Layer 2 of a small transformer language model trained on English Wikipedia (8 layers, counted from 0, width 128).
A neuron's activation on a vector x is SiLU(gate . x + bias) times (in . x + bias), where the dot is the dot product.

Input weights of the MLP neurons that the questions are about. A number n stands for (n - 500) times 0.00068.
n94 gate (bias -0.029): 292 303 738 614 580 534 640 425 357 220 650 521 488 529 599 315 653 725 537 520 442 747 207 557 583 581 788 422 480 660 574 443 361 359 635 472 382 517 279 570 582 279 429 692 571 521 492 470 480 508 586 800 476 548 409 549 775 556 559 689 530 328 604 524 289 516 670 380 500 550 408 249 266 548 601 811 581 554 545 558 472 421 740 492 318 310 282 428 597 694 533 311 719 533 544 504 461 577 671 448 488 569 476 730 465 297 618 617 416 504 472 575 676 576 727 592 589 429 661 761 574 569 733 397 457 418 380 567
n130 gate (bias -0.143): 166 638 768 477 421 542 481 477 620 448 607 446 465 637 753 561 415 332 670 200 325 734 472 370 596 439 708 450 742 405 530 608 482 408 299 392 370 495 371 236 514 617 523 283 648 454 589 524 382 617 773 457 554 678 267 382 638 460 535 469 603 400 284 369 463 302 303 420 518 225 556 487 491 335 505 437 567 440 545 482 287 344 761 607 312 254 323 341 526 589 477 682 482 555 861 289 613 225 325 229 841 335 567 473 435 606 685 379 331 559 123 491 420 761 456 473 657 666 472 323 609 286 387 414 538 532 420 480
n149 gate (bias -0.080): 624 637 463 462 580 610 680 564 445 681 462 558 518 553 277 649 457 480 529 713 486 509 445 753 254 475 406 107 457 437 482 214 249 471 510 700 529 575 461 280 476 325 401 525 608 777 622 555 259 495 456 792 510 577 553 485 627 528 528 681 639 302 573 667 555 548 381 674 519 403 623 476 329 733 407 380 543 896 476 568 566 583 366 195 412 614 553 555 273 528 685 249 589 910 566 841 712 352 148 713 89 481 467 846 551 554 519 419 486 409 575 759 552 862 584 298 343 333 664 326 626 363 678 635 353 303 505 332
n163 gate (bias 0.040): 403 337 641 516 579 441 345 335 645 216 568 492 481 337 519 475 337 419 455 500 447 651 433 520 399 718 381 394 476 375 341 676 447 525 316 520 436 223 298 635 290 492 463 339 641 210 306 597 496 657 830 720 364 672 288 439 327 390 311 442 488 528 480 519 471 644 724 373 424 553 571 584 647 760 535 714 560 393 436 447 599 504 605 401 570 480 496 651 534 253 476 484 756 443 524 461 581 239 360 190 362 480 683 492 535 519 625 759 448 524 460 796 551 316 461 548 660 413 659 485 614 516 399 569 687 318 500 610
n183 gate (bias -0.086): 251 318 542 685 735 419 504 680 374 467 696 280 541 657 504 536 755 559 304 570 622 628 509 483 488 379 513 265 534 383 475 658 215 491 446 573 551 392 223 315 354 589 327 707 535 735 715 662 522 367 582 559 683 367 456 604 452 324 389 562 389 491 531 587 562 684 649 293 564 408 553 653 368 440 698 319 487 610 595 627 462 600 792 677 653 449 487 500 345 636 665 617 618 426 814 680 579 393 610 568 587 415 492 377 450 460 818 594 365 802 424 531 458 805 693 462 513 465 839 578 374 436 319 621 364 315 580 218
n210 gate (bias 0.008): 568 470 600 346 333 375 353 662 817 715 441 298 475 318 558 642 479 627 270 545 605 467 589 227 703 411 508 474 394 719 303 534 681 487 371 449 701 362 316 320 599 201 465 654 359 166 601 540 517 363 522 414 483 267 444 569 833 400 726 446 597 526 483 533 425 423 313 702 710 396 575 424 623 385 399 719 449 661 620 400 315 613 415 372 753 411 681 745 370 648 513 478 446 539 559 442 661 346 421 530 288 364 665 682 364 649 415 182 428 444 576 548 567 608 651 378 385 780 664 557 440 453 444 694 618 526 458 285
n222 gate (bias -0.031): 564 487 758 453 550 321 380 434 613 405 216 358 628 569 450 606 475 409 808 356 492 254 571 436 397 487 228 526 436 444 430 653 723 478 531 492 411 718 727 525 367 433 465 671 456 465 387 737 620 308 465 621 568 660 660 509 592 567 541 512 690 706 222 723 491 330 339 626 722 166 570 373 525 483 408 611 555 635 573 448 760 846 440 377 791 352 182 376 626 690 474 405 625 609 627 654 529 440 552 614 349 525 348 496 504 396 466 280 563 590 697 561 462 592 684 567 309 386 668 349 457 445 290 487 631 251 701 346
n236 gate (bias -0.120): 749 141 449 476 697 680 620 377 486 347 643 442 463 519 73 470 476 678 539 643 518 417 415 891 611 780 815 349 638 428 868 338 167 461 535 505 347 380 696 381 606 395 426 525 470 641 495 299 592 308 582 510 705 618 340 640 912 285 592 676 168 616 368 704 455 505 510 443 663 417 406 505 581 700 397 890 443 671 500 446 514 549 371 525 417 471 674 380 623 282 597 452 542 671 528 762 454 620 608 349 379 690 325 381 722 464 629 528 377 505 561 754 523 496 659 354 872 441 585 253 597 637 471 732 277 452 523 531
n270 gate (bias -0.090): 514 495 482 326 60 380 366 580 417 451 632 324 513 491 371 272 455 310 444 664 570 478 581 340 193 447 572 305 432 477 544 372 805 491 610 404 486 658 303 443 413 600 666 538 627 193 491 341 398 652 764 674 195 265 607 463 570 383 531 367 614 537 565 278 619 386 641 717 665 565 367 682 355 418 668 804 527 762 730 855 423 425 665 609 617 577 643 309 740 541 295 389 424 271 464 339 681 784 509 572 532 719 627 450 438 552 729 523 229 426 270 523 176 423 527 437 546 744 514 342 273 427 435 625 495 408 549 616
n94 in (bias -0.058): 130 247 577 508 415 545 578 403 451 367 473 532 257 436 416 537 621 839 664 618 507 693 455 347 531 603 593 660 711 631 504 645 528 656 688 535 170 516 565 572 551 365 573 621 484 368 295 533 532 737 389 624 363 517 476 472 536 531 390 519 512 480 628 626 553 476 410 500 650 524 378 449 465 484 589 686 696 605 480 384 574 584 559 419 504 344 421 447 631 617 716 373 620 520 325 665 360 579 753 617 409 629 418 800 724 156 539 414 484 638 275 544 705 467 562 577 410 585 516 651 512 625 654 349 513 279 488 414
n130 in (bias 0.081): 540 539 435 504 648 328 370 746 538 461 164 701 573 437 646 288 548 542 387 547 711 462 426 385 668 458 627 392 549 719 150 199 630 676 597 482 380 115 951 568 620 204 679 559 596 613 290 458 742 651 478 580 425 543 708 662 318 556 342 354 518 451 428 509 495 451 465 456 407 207 477 363 584 584 366 210 584 232 509 550 679 541 420 738 704 403 397 565 593 579 414 617 565 337 421 483 393 669 650 597 567 760 425 236 641 558 500 447 561 612 417 677 234 533 587 548 447 309 264 615 442 337 464 397 759 562 374 607
n149 in (bias -0.032): 684 544 233 621 905 858 655 638 483 548 464 473 452 313 487 551 669 639 404 769 602 461 406 339 369 359 721 500 375 676 431 128 518 514 579 554 662 547 643 323 816 425 588 371 334 756 155 250 346 410 291 528 366 702 765 727 463 315 509 474 314 559 546 456 822 392 437 651 343 468 403 357 455 620 684 297 504 486 450 459 367 381 433 380 642 603 319 645 517 451 559 309 355 610 362 456 465 203 739 518 214 585 291 536 552 551 437 669 358 392 478 449 249 563 584 478 563 689 706 380 636 482 491 672 438 505 641 549
n163 in (bias 0.083): 492 477 639 437 396 488 397 496 601 187 363 758 572 472 580 619 480 626 492 382 279 580 286 539 423 698 260 684 394 492 344 626 393 428 397 492 299 343 399 610 437 368 370 358 480 424 387 595 428 508 604 537 504 631 412 727 168 577 299 542 811 409 351 485 426 512 480 275 322 392 353 465 434 480 492 349 638 282 516 645 263 460 358 467 653 390 516 216 376 477 612 508 543 448 727 616 443 255 516 321 448 453 559 379 439 608 496 680 383 345 325 665 725 305 601 457 465 698 385 413 532 520 286 520 596 433 326 612
n183 in (bias -0.076): 540 479 401 493 574 28 564 433 548 643 500 362 451 397 426 687 561 504 474 437 411 476 406 500 605 590 585 500 611 536 618 428 518 401 421 604 493 519 670 479 438 315 522 359 689 412 649 587 438 431 544 538 457 500 639 701 315 331 320 577 373 434 504 535 624 622 432 767 721 390 865 539 310 557 477 562 547 415 645 555 183 859 449 537 404 443 628 421 545 396 353 496 532 279 589 334 472 569 489 457 631 493 350 403 521 632 735 378 475 500 422 603 376 470 500 304 593 470 538 538 624 386 522 507 401 337 585 587
n210 in (bias -0.062): 444 453 374 513 521 415 406 557 663 309 602 539 380 587 583 358 423 135 627 550 582 740 756 457 404 469 365 404 500 504 570 312 582 579 411 547 616 352 434 389 629 599 420 447 354 339 424 239 656 500 709 332 624 468 343 331 813 525 574 558 335 283 434 488 589 526 573 703 608 539 500 585 798 261 514 742 239 395 380 574 441 500 204 518 259 317 374 585 610 636 483 617 466 430 436 332 591 470 87 547 383 479 100 611 512 650 466 764 669 457 373 373 462 448 327 525 543 557 370 278 452 764 612 760 218 556 479 429
n222 in (bias 0.001): 597 221 610 628 530 755 342 484 651 463 423 391 579 296 387 320 423 669 567 605 427 213 557 388 335 528 473 492 415 668 530 789 594 748 576 473 442 674 591 381 714 246 348 504 655 539 511 614 535 368 465 451 288 463 740 379 702 708 608 440 412 652 453 537 484 319 558 241 570 240 460 554 465 681 700 438 674 611 349 358 569 602 388 520 480 531 574 371 570 554 469 586 682 516 561 394 362 384 508 477 355 496 350 584 507 493 399 623 572 570 671 710 409 518 542 492 211 627 585 296 567 508 504 239 430 418 618 373
n236 in (bias 0.105): 515 524 688 732 389 552 304 313 514 696 608 838 352 535 562 469 461 49 646 738 514 581 541 480 524 474 447 430 382 356 296 697 266 590 736 697 865 407 262 576 242 541 561 495 622 319 447 588 341 619 595 573 461 389 736 295 672 505 642 572 832 371 460 567 838 662 475 490 367 415 520 289 324 593 415 247 347 530 391 198 690 535 895 449 535 593 321 443 739 569 209 235 452 107 402 413 267 283 808 754 440 534 627 715 214 542 337 544 734 564 549 313 573 551 447 160 421 556 469 448 270 471 336 605 427 435 621 408
n270 in (bias 0.042): 587 560 352 394 615 619 429 496 431 559 421 332 346 596 537 834 639 326 496 599 669 504 663 526 378 674 548 442 557 554 620 383 519 651 417 564 735 472 679 496 607 472 312 633 625 469 455 560 504 492 523 432 387 610 488 454 434 366 442 654 201 661 349 673 516 678 228 541 439 485 747 575 696 534 390 584 572 488 458 438 526 758 667 527 310 327 657 251 565 598 303 554 504 783 436 533 412 542 174 504 435 353 380 763 386 679 519 575 571 466 713 426 507 472 645 687 349 500 516 362 573 402 634 592 351 653 459 488

Each question shows a token from some text and the vector x that enters the MLP there. A number n stands for (n - 500) times 0.006.

" 22": 404 457 347 640 490 515 591 275 569 705 424 420 579 591 526 368 592 491 513 427 552 547 369 544 439 488 549 434 536 637 492 356 531 414 742 543 491 448 364 442 605 410 439 405 641 360 519 464 484 693 472 548 515 566 620 622 556 510 521 424 423 604 590 472 501 494 512 625 478 492 595 571 633 322 560 727 529 500 457 410 494 446 531 453 555 575 558 521 292 418 653 572 446 678 459 359 476 651 498 628 586 341 573 567 367 485 417 365 497 428 531 349 522 362 507 614 630 531 558 567 550 537 298 506 520 568 363 459
The three highest activations, in order: n222, n163, n236

"ric": 381 506 535 465 524 554 241 619 465 650 598 370 478 386 700 654 555 427 404 468 449 497 447 486 449 417 575 406 618 505 535 600 490 601 577 550 623 644 310 568 419 707 439 590 380 430 288 550 521 617 438 525 396 506 473 666 525 750 579 405 436 518 564 408 593 426 482 485 416 464 551 579 578 626 373 411 623 454 519 573 388 472 492 537 455 530 540 609 616 398 482 461 468 568 577 393 450 635 524 342 397 338 543 478 291 485 511 361 558 533 441 426 465 503 543 450 491 506 624 437 507 503 502 645 584 380 523 513
Which neuron fires most, and how strongly? n270, at about 0.17

"IS": 384 425 447 459 458 647 627 467 476 506 385 558 422 451 596 489 704 463 445 512 350 536 428 467 588 538 470 398 502 451 433 565 555 469 371 501 515 553 648 487 621 387 317 407 508 563 483 595 538 550 480 483 595 491 512 743 514 449 380 416 395 497 536 565 511 350 619 411 379 445 488 490 549 605 300 603 603 505 527 517 464 366 485 637 445 629 774 630 476 496 489 534 410 641 528 399 578 585 406 568 592 522 604 383 495 623 391 544 442 376 571 572 368 484 621 576 496 360 744 535 466 441 358 518 498 268 449 371
The neuron with the highest activation: n163

" to": 650 613 492 470 605 506 392 486 553 643 537 417 539 602 573 564 717 676 431 424 482 497 641 536 577 312 414 496 451 554 606 439 520 441 564 620 489 565 413 576 518 586 594 439 416 456 514 518 484 512 472 435 610 738 434 425 387 462 434 512 583 467 545 415 414 529 544 398 509 448 544 592 493 504 198 586 503 518 487 554 499 609 557 513 515 519 509 581 633 388 312 538 323 603 416 492 473 593 374 568 542 410 425 417 607 624 556 477 547 338 486 595 454 302 475 455 622 577 803 441 411 466 436 480 310 529 502 335
Which neuron fires most, and how strongly? n94, at about 0.37

"ly,": 480 496 631 495 496 582 490 289 492 484 535 496 538 551 477 531 714 554 500 543 444 508 426 424 374 388 567 535 556 512 548 404 602 492 400 475 631 489 333 513 598 573 488 542 752 419 402 510 521 545 415 495 518 473 613 617 444 447 583 401 518 545 589 540 454 470 493 559 492 571 675 522 595 534 462 461 544 600 580 560 336 465 592 534 522 572 488 609 581 481 536 371 461 411 531 457 557 475 463 627 479 405 442 435 596 555 435 541 480 509 382 579 525 426 471 555 551 599 440 467 387 495 388 495 69 515 555 252
Which two neurons fire most, strongest first? n270, n183

"\n": 463 519 463 523 587 545 629 503 411 585 600 499 545 640 503 504 396 484 496 459 443 503 475 568 434 474 432 457 538 395 454 515 469 448 583 512 586 296 477 516 678 581 634 517 503 522 418 627 495 618 566 530 483 530 532 554 415 516 522 525 383 438 400 472 412 605 192 512 429 557 389 492 489 525 345 701 367 633 377 551 515 476 493 557 641 571 509 482 464 565 500 418 448 386 316 488 600 552 427 478 447 451 530 424 618 598 454 447 581 530 334 338 588 564 580 444 537 711 447 507 443 477 671 257 645 422 600 432
The neuron with the highest activation: n222

"ion": 581 574 466 589 612 587 575 496 480 430 386 542 478 563 581 597 653 422 487 583 535 523 420 438 551 511 318 575 494 684 360 568 555 679 474 427 657 403 504 424 589 586 435 372 737 280 337 779 489 498 421 553 475 473 550 555 502 688 537 616 509 560 362 536 577 394 642 507 458 471 564 684 585 576 594 570 390 438 569 468 519 492 500 497 541 653 463 569 494 469 479 498 497 495 411 447 408 601 333 542 503 504 537 395 414 464 313 458 478 474 589 301 512 402 535 388 509 549 612 433 430 379 292 632 539 366 455 385
The three highest activations, in order: n222, n94, n163

" as": 525 631 514 517 575 569 442 380 538 627 327 391 461 455 525 467 614 534 400 573 441 540 444 544 417 355 706 323 496 378 557 426 610 433 487 485 522 405 593 578 536 570 585 287 722 630 523 587 540 637 505 492 496 646 547 572 429 571 599 544 541 585 511 646 543 556 509 550 591 446 665 532 480 613 394 482 591 597 496 504 475 616 530 363 546 392 429 447 453 423 379 473 526 567 455 394 584 318 612 526 578 268 424 441 601 715 505 403 499 399 354 408 444 406 505 429 671 536 540 486 511 393 539 468 468 369 500 332
Which two neurons fire most, strongest first? n149, n130

" head": 443 527 465 421 585 807 408 440 636 456 473 764 461 505 456 561 472 450 588 479 494 439 308 600 556 413 611 584 456 364 633 537 686 581 328 542 470 427 322 445 583 659 605 339 535 496 402 714 567 559 325 592 551 474 497 451 416 599 589 503 335 395 445 411 424 497 498 446 416 537 428 522 409 408 427 497 406 454 444 498 513 505 484 551 571 470 451 590 538 504 528 490 533 479 399 469 533 453 544 664 466 355 500 508 634 582 387 426 482 411 458 338 571 443 586 558 639 534 396 544 499 505 356 463 615 524 330 259
The three highest activations, in order: n183, n270, n222

"ute": 393 545 565 437 582 562 513 574 632 514 667 443 476 528 546 471 585 628 523 463 397 503 438 361 539 296 509 324 610 610 420 408 673 531 356 413 645 450 514 524 581 520 594 406 422 475 486 457 583 602 313 542 442 580 457 499 539 418 628 429 516 611 466 613 494 485 749 419 478 536 583 580 676 524 531 493 460 480 453 492 521 409 343 498 440 380 542 445 570 588 552 408 404 631 516 434 407 508 376 487 540 389 488 282 378 566 341 669 488 686 611 328 435 528 547 354 547 638 602 382 462 476 305 490 454 595 375 423
Which neuron fires most, and how strongly? n210, at about 0.67

"ested": 516 411 551 430 546 628 521 616 456 442 492 495 530 393 562 383 627 451 467 475 401 558 464 498 414 389 420 361 629 546 403 589 502 531 397 380 567 597 458 477 441 542 559 643 643 530 553 622 604 568 268 536 428 517 574 391 508 667 455 375 477 650 518 568 248 504 582 472 532 436 540 509 568 458 400 625 607 438 381 517 495 542 528 560 705 414 592 500 529 388 433 418 246 518 458 448 497 615 331 494 428 463 544 476 311 442 439 570 558 697 384 429 480 320 383 396 638 462 504 494 428 501 433 529 357 541 380 459
The neuron with the highest activation: n149

" the": 472 624 523 547 490 710 444 342 482 544 443 392 643 552 402 500 634 518 487 549 496 543 487 477 573 442 482 502 482 531 484 417 549 500 568 484 560 448 683 586 618 592 642 424 626 347 468 607 455 454 548 443 491 588 541 468 445 580 293 464 544 611 472 516 507 560 492 486 576 434 324 533 518 591 468 516 432 597 444 512 444 476 536 471 445 464 462 563 651 599 528 483 533 433 496 619 499 424 462 215 487 460 521 488 573 361 564 457 495 386 579 378 522 498 592 538 572 584 422 486 412 477 584 360 313 514 425 118
The neuron with the highest activation: n222

" on": 512 544 630 540 614 701 382 578 541 692 384 373 460 459 532 534 526 627 395 496 446 386 430 583 507 433 562 446 357 374 503 520 422 391 538 582 465 404 420 463 629 353 567 564 620 384 425 501 391 564 475 386 470 636 608 476 390 343 564 579 347 588 551 565 419 459 552 487 450 513 705 596 581 466 331 420 398 584 473 398 467 541 557 685 467 514 411 443 520 442 582 577 457 752 314 456 468 530 525 503 644 394 608 408 632 552 558 374 541 558 531 476 510 396 481 563 623 490 565 418 476 479 369 311 404 432 404 374
The neuron with the highest activation: n94

"s.": 449 573 381 584 512 426 534 401 569 536 483 398 447 476 498 478 538 603 507 536 363 499 455 498 370 509 455 438 519 540 545 505 501 392 459 453 629 408 663 501 566 546 774 344 600 480 537 719 489 449 611 503 575 579 483 514 579 542 418 496 646 393 227 530 449 474 543 563 491 469 608 484 610 582 375 532 546 618 511 550 395 600 578 509 429 385 483 419 369 449 562 374 388 478 285 504 516 569 521 490 471 438 491 416 608 456 456 366 432 402 595 468 599 452 622 642 387 550 525 371 547 401 507 422 379 428 486 176
The neuron with the highest activation: n222

" International": 505 414 513 404 466 634 469 542 547 435 401 558 509 611 396 474 716 453 449 540 403 371 563 506 591 410 351 623 640 449 422 608 602 704 397 503 607 591 497 546 575 465 557 475 583 438 424 809 532 545 448 513 500 491 573 463 589 546 364 462 394 453 542 579 573 493 490 512 501 428 426 406 595 434 488 407 535 518 442 407 366 428 450 256 667 697 592 543 464 579 439 524 490 435 410 516 467 592 608 448 551 353 555 371 410 500 294 542 413 456 529 527 497 448 475 636 668 441 542 513 394 455 438 421 346 532 428 321
The neuron with the highest activation: n222

" G": 388 463 477 501 478 518 619 552 634 490 430 505 474 711 536 418 678 549 531 369 417 602 320 480 488 443 508 301 428 484 433 519 479 599 304 520 458 574 457 436 418 564 164 482 408 333 549 498 578 378 439 530 546 480 637 547 418 536 476 510 438 498 475 549 436 575 589 442 470 518 281 648 510 623 410 471 638 502 366 453 472 380 463 641 440 454 603 590 744 457 444 548 522 565 316 541 461 460 567 450 461 437 474 500 551 468 317 489 476 254 489 314 560 396 617 448 336 548 642 601 451 435 531 449 570 427 496 531
Which two neurons fire most, strongest first? n163, n94

"se": 351 542 635 513 764 521 469 572 522 296 523 322 592 636 482 560 513 359 509 511 453 550 311 466 606 468 435 473 746 793 530 457 481 598 441 522 454 492 524 442 416 678 474 324 487 470 492 498 559 577 370 630 558 558 750 472 530 559 508 499 446 635 456 481 564 327 444 465 465 497 639 478 568 407 436 528 665 459 434 488 527 477 499 397 447 478 368 617 569 366 492 509 417 614 517 497 537 551 628 573 429 529 509 294 502 520 386 447 481 496 523 393 608 329 449 335 477 686 578 463 429 434 457 478 431 664 413 566
The neuron with the highest activation: n130

" lif": 426 645 447 261 442 519 323 610 546 280 315 634 511 517 568 456 373 399 397 418 469 506 514 541 449 309 646 514 290 630 399 550 525 515 453 590 428 473 528 450 514 393 648 407 570 519 369 459 511 587 498 451 537 335 563 510 420 519 390 472 561 539 528 508 536 505 614 586 469 518 288 610 471 510 461 598 427 553 497 472 323 490 469 477 440 516 618 528 659 352 521 616 574 323 445 448 445 539 700 511 568 461 585 474 433 401 417 525 626 531 285 495 526 497 483 504 441 313 395 357 528 538 483 385 563 460 350 560
The neuron with the highest activation: n163

" in": 611 532 577 529 587 713 470 551 477 631 489 520 482 598 483 502 709 420 450 588 608 451 445 459 507 453 501 404 430 414 493 524 409 208 634 585 478 575 632 539 499 393 576 559 662 463 527 554 582 644 543 445 502 696 559 450 452 469 578 548 476 457 447 558 500 503 575 500 420 507 617 589 532 530 330 490 653 559 448 522 467 603 500 584 569 478 461 482 572 409 501 520 492 435 358 583 478 471 540 379 523 374 483 327 718 589 445 419 456 336 611 410 574 377 454 483 634 473 488 362 504 551 388 345 401 565 327 337
Which neuron fires most, and how strongly? n236, at about 0.27

" use": 457 466 535 394 651 489 346 498 323 484 582 541 481 392 459 464 631 402 441 502 466 529 522 549 358 442 616 504 553 501 571 616 593 615 625 454 540 444 368 444 512 519 557 279 416 475 465 728 580 484 372 529 525 418 513 486 424 497 545 431 535 469 626 644 478 426 560 542 558 493 564 418 518 540 413 540 476 447 347 498 512 448 593 591 456 536 460 808 405 616 608 439 488 455 318 501 392 500 498 467 542 519 485 337 388 668 293 490 474 520 459 399 433 285 489 379 592 371 586 490 544 562 477 433 464 604 340 342
Which neuron fires most, and how strongly? n270, at about 0.11

" administ": 444 416 473 582 503 610 396 462 610 422 493 570 397 486 591 451 513 488 538 521 408 497 522 653 529 581 671 542 354 424 714 507 631 571 526 506 527 359 522 584 542 497 728 514 570 528 483 765 560 535 416 600 512 582 291 435 539 599 530 464 356 529 612 455 528 479 771 449 353 544 446 609 651 604 552 633 557 433 521 602 446 478 516 550 621 423 492 779 479 444 515 519 495 391 442 373 483 506 448 490 493 475 497 483 351 341 369 537 555 469 443 408 486 518 627 609 641 461 638 465 542 503 235 481 572 440 335 345
The neuron with the highest activation: n270

" was": 528 472 478 598 495 345 531 405 467 539 494 418 603 494 447 389 430 535 574 476 436 421 379 522 501 529 682 469 538 508 416 460 610 381 451 442 550 380 479 414 474 439 708 510 676 545 473 731 535 352 437 553 454 588 469 595 621 389 535 435 376 525 516 500 503 622 545 408 505 347 489 578 712 441 346 576 473 697 379 444 498 660 553 572 583 524 512 382 711 456 381 430 451 475 504 616 523 508 533 397 386 502 493 406 728 582 528 483 469 391 496 377 606 372 482 472 656 492 491 603 403 402 353 493 455 406 403 330
The three highest activations, in order: n236, n183, n149

"After": 580 564 520 598 450 660 362 418 622 580 545 491 508 461 441 366 608 729 579 317 464 439 534 398 545 444 493 550 519 579 511 585 467 355 562 487 576 454 516 485 539 569 573 472 694 361 603 429 635 694 387 459 538 550 527 493 577 617 534 450 375 608 443 522 410 559 489 436 549 384 435 605 554 489 416 470 511 518 467 503 377 562 521 314 486 478 514 416 380 384 414 519 441 344 404 477 492 640 438 382 609 510 435 401 549 526 524 518 577 378 292 395 635 348 429 509 666 273 438 428 424 544 464 349 426 488 618 327
Which two neurons fire most, strongest first? n149, n270

" Tra": 513 638 523 587 552 580 495 425 498 302 469 521 554 560 601 485 616 446 451 324 380 549 438 562 524 528 589 317 800 446 478 378 552 480 548 481 516 454 398 575 557 432 485 317 491 468 559 448 609 547 307 653 521 513 561 511 504 644 555 472 543 523 527 466 515 495 522 418 565 362 484 467 412 460 338 404 578 499 504 541 377 419 441 477 717 335 379 610 735 575 553 588 478 587 441 576 478 524 455 545 563 447 389 272 321 552 401 484 566 330 495 397 438 530 503 499 376 454 611 601 475 509 401 350 551 514 492 369
Which two neurons fire most, strongest first? n130, n270

" is": 622 515 583 538 473 481 594 375 469 595 469 345 523 539 421 404 483 477 548 469 475 410 417 530 307 474 729 423 397 664 468 451 654 410 387 451 584 356 428 491 423 533 609 477 679 492 544 668 465 400 406 443 557 458 427 632 575 391 548 443 454 468 556 441 550 620 612 466 552 464 421 550 607 490 274 660 455 635 416 418 489 637 532 600 405 586 597 348 590 599 349 442 484 568 394 477 496 460 650 359 383 425 530 443 615 542 513 487 494 487 461 441 478 364 585 363 598 607 470 538 369 421 448 510 526 452 377 297
Which neuron fires most, and how strongly? n236, at about 0.48

" her": 517 623 545 557 557 592 403 450 437 727 445 514 469 648 449 499 541 510 522 393 509 482 549 547 581 282 520 498 305 433 328 442 668 512 437 501 567 591 504 588 628 667 572 314 622 404 550 706 488 654 328 671 582 499 569 597 582 669 441 525 561 475 460 584 546 585 523 506 519 341 475 401 579 523 395 347 281 493 387 522 409 583 523 459 592 486 453 482 614 443 555 629 569 387 521 613 503 426 417 572 503 480 456 553 533 484 552 477 633 324 495 421 516 451 568 532 534 576 623 518 535 537 494 496 477 537 394 315
The neuron with the highest activation: n94

"ar": 414 434 565 497 413 693 382 765 719 474 463 559 484 499 545 589 495 446 485 597 577 547 434 359 546 690 624 111 537 498 551 309 619 545 484 557 565 477 330 517 492 584 558 520 519 637 564 427 517 620 370 383 514 480 606 590 464 661 461 501 600 705 588 539 543 446 699 477 466 596 443 585 737 550 491 604 409 409 592 521 583 454 505 504 664 472 444 637 581 415 436 460 363 572 483 428 496 643 503 518 561 484 438 422 317 398 490 481 584 467 604 394 521 451 426 580 474 548 519 459 503 370 516 451 492 292 447 575
The neuron with the highest activation: n183

" T": 331 537 468 398 360 609 582 492 536 479 554 509 557 524 525 523 530 484 425 521 362 590 290 616 444 519 487 447 589 344 391 427 681 489 320 538 532 539 440 525 501 490 256 441 473 400 485 524 582 484 383 465 579 427 863 478 432 502 531 490 473 506 478 512 481 528 731 450 469 422 445 497 437 652 449 574 436 511 451 440 497 366 431 589 453 384 530 693 722 437 472 552 448 583 412 576 514 446 409 556 594 486 450 494 555 516 336 422 506 311 548 463 526 457 528 695 279 624 577 575 474 573 482 331 485 412 374 488
The neuron with the highest activation: n183

"ches": 330 523 497 517 747 434 531 532 533 391 400 519 484 479 532 602 668 485 332 563 456 484 443 491 429 433 444 439 444 544 363 494 489 564 562 349 511 446 197 501 605 650 447 694 673 471 428 640 464 513 457 624 501 439 550 556 530 464 624 457 568 614 453 524 373 552 638 467 495 624 493 542 627 419 500 543 651 464 486 328 625 454 523 509 379 754 534 484 593 691 583 510 426 549 429 321 570 570 284 594 466 378 478 538 388 594 418 465 512 444 472 469 492 455 470 450 418 385 734 506 494 408 395 611 403 601 330 461
The neuron with the highest activation: n210

"ously": 447 397 559 505 719 547 707 350 496 551 544 532 465 514 445 449 615 660 555 591 410 439 533 386 514 477 575 399 425 655 399 448 545 506 467 494 604 473 428 460 519 486 488 748 724 444 519 652 461 503 436 532 503 562 493 703 479 477 563 548 381 638 573 626 518 523 723 560 498 452 555 529 558 501 501 581 597 674 545 493 524 591 505 615 559 684 549 295 596 421 405 433 303 430 527 448 536 567 360 526 428 410 527 540 564 620 423 588 412 476 387 658 627 310 570 475 734 567 404 588 489 441 393 505 412 497 462 468
The three highest activations, in order: n270, n183, n94

"io": 528 387 612 405 500 573 480 770 416 572 438 603 507 668 652 528 508 475 462 560 489 453 398 591 637 446 450 547 516 720 472 397 532 567 438 461 530 588 345 517 518 571 393 467 592 431 288 446 504 743 418 401 431 477 513 722 396 666 465 586 513 511 424 473 539 470 582 514 596 443 326 409 553 520 323 459 435 519 527 585 426 571 350 599 476 571 426 491 637 531 422 405 370 563 439 430 540 546 444 301 626 325 660 468 507 603 447 611 431 656 669 206 471 530 432 608 491 520 428 477 620 465 508 508 571 537 409 488
The neuron with the highest activation: n183

" college": 432 415 451 483 565 770 612 539 369 541 326 471 489 555 559 563 542 524 528 480 410 422 454 501 478 600 521 392 523 214 578 504 623 648 517 496 445 628 591 491 573 475 501 367 511 455 562 708 519 584 329 504 572 479 611 591 423 509 542 521 439 448 357 481 566 453 684 455 449 422 377 445 418 360 377 555 544 577 479 527 527 438 557 482 707 575 551 661 471 521 556 462 609 384 479 422 503 619 395 613 595 426 489 387 453 686 432 400 582 516 302 446 511 263 600 516 593 493 416 442 524 516 434 590 472 459 328 329
Which neuron fires most, and how strongly? n210, at about 0.1

" Committee": 343 324 441 327 527 511 537 431 580 330 474 547 456 428 440 402 614 437 489 460 513 471 454 498 603 437 441 465 510 405 426 464 611 579 481 351 533 386 498 447 555 418 435 482 467 482 532 763 541 525 401 544 464 502 459 516 512 667 585 425 558 434 518 567 539 549 654 586 476 294 487 584 436 533 577 572 465 529 428 429 448 402 317 440 512 615 360 734 524 528 451 473 363 325 379 415 561 485 539 564 558 491 420 444 494 613 342 433 469 348 508 427 496 475 605 500 669 513 560 455 486 391 360 508 353 243 491 335
Which neuron fires most, and how strongly? n210, at about 0.45

" and": 433 617 590 479 583 445 499 451 577 719 643 491 457 507 520 508 577 566 489 472 369 436 498 595 437 387 559 445 462 558 459 455 483 510 640 505 593 496 630 474 591 442 362 413 695 461 494 627 412 545 495 496 562 493 413 499 321 458 512 541 637 581 408 494 472 542 546 418 470 515 472 510 563 575 403 436 396 462 601 413 398 548 492 555 536 500 489 416 595 580 435 543 472 414 449 457 465 588 591 511 454 489 352 550 647 586 396 483 471 358 577 444 503 346 419 479 702 510 602 429 451 431 562 447 229 412 514 145
The neuron with the highest activation: n94

"3.": 404 546 404 600 570 397 569 377 540 607 618 420 498 481 518 546 498 519 493 578 348 521 607 545 452 403 476 406 542 439 559 545 526 362 398 446 571 292 602 509 617 452 653 325 732 506 488 714 473 409 597 610 573 511 480 483 644 482 460 567 478 567 310 616 362 532 611 571 594 483 667 449 544 535 260 487 611 660 511 606 399 557 588 534 543 422 491 497 305 446 610 470 427 446 336 468 566 639 482 586 419 498 552 383 508 469 319 481 480 536 506 506 538 436 481 500 372 510 674 369 518 429 413 469 354 596 485 244
Which neuron fires most, and how strongly? n183, at about 0.39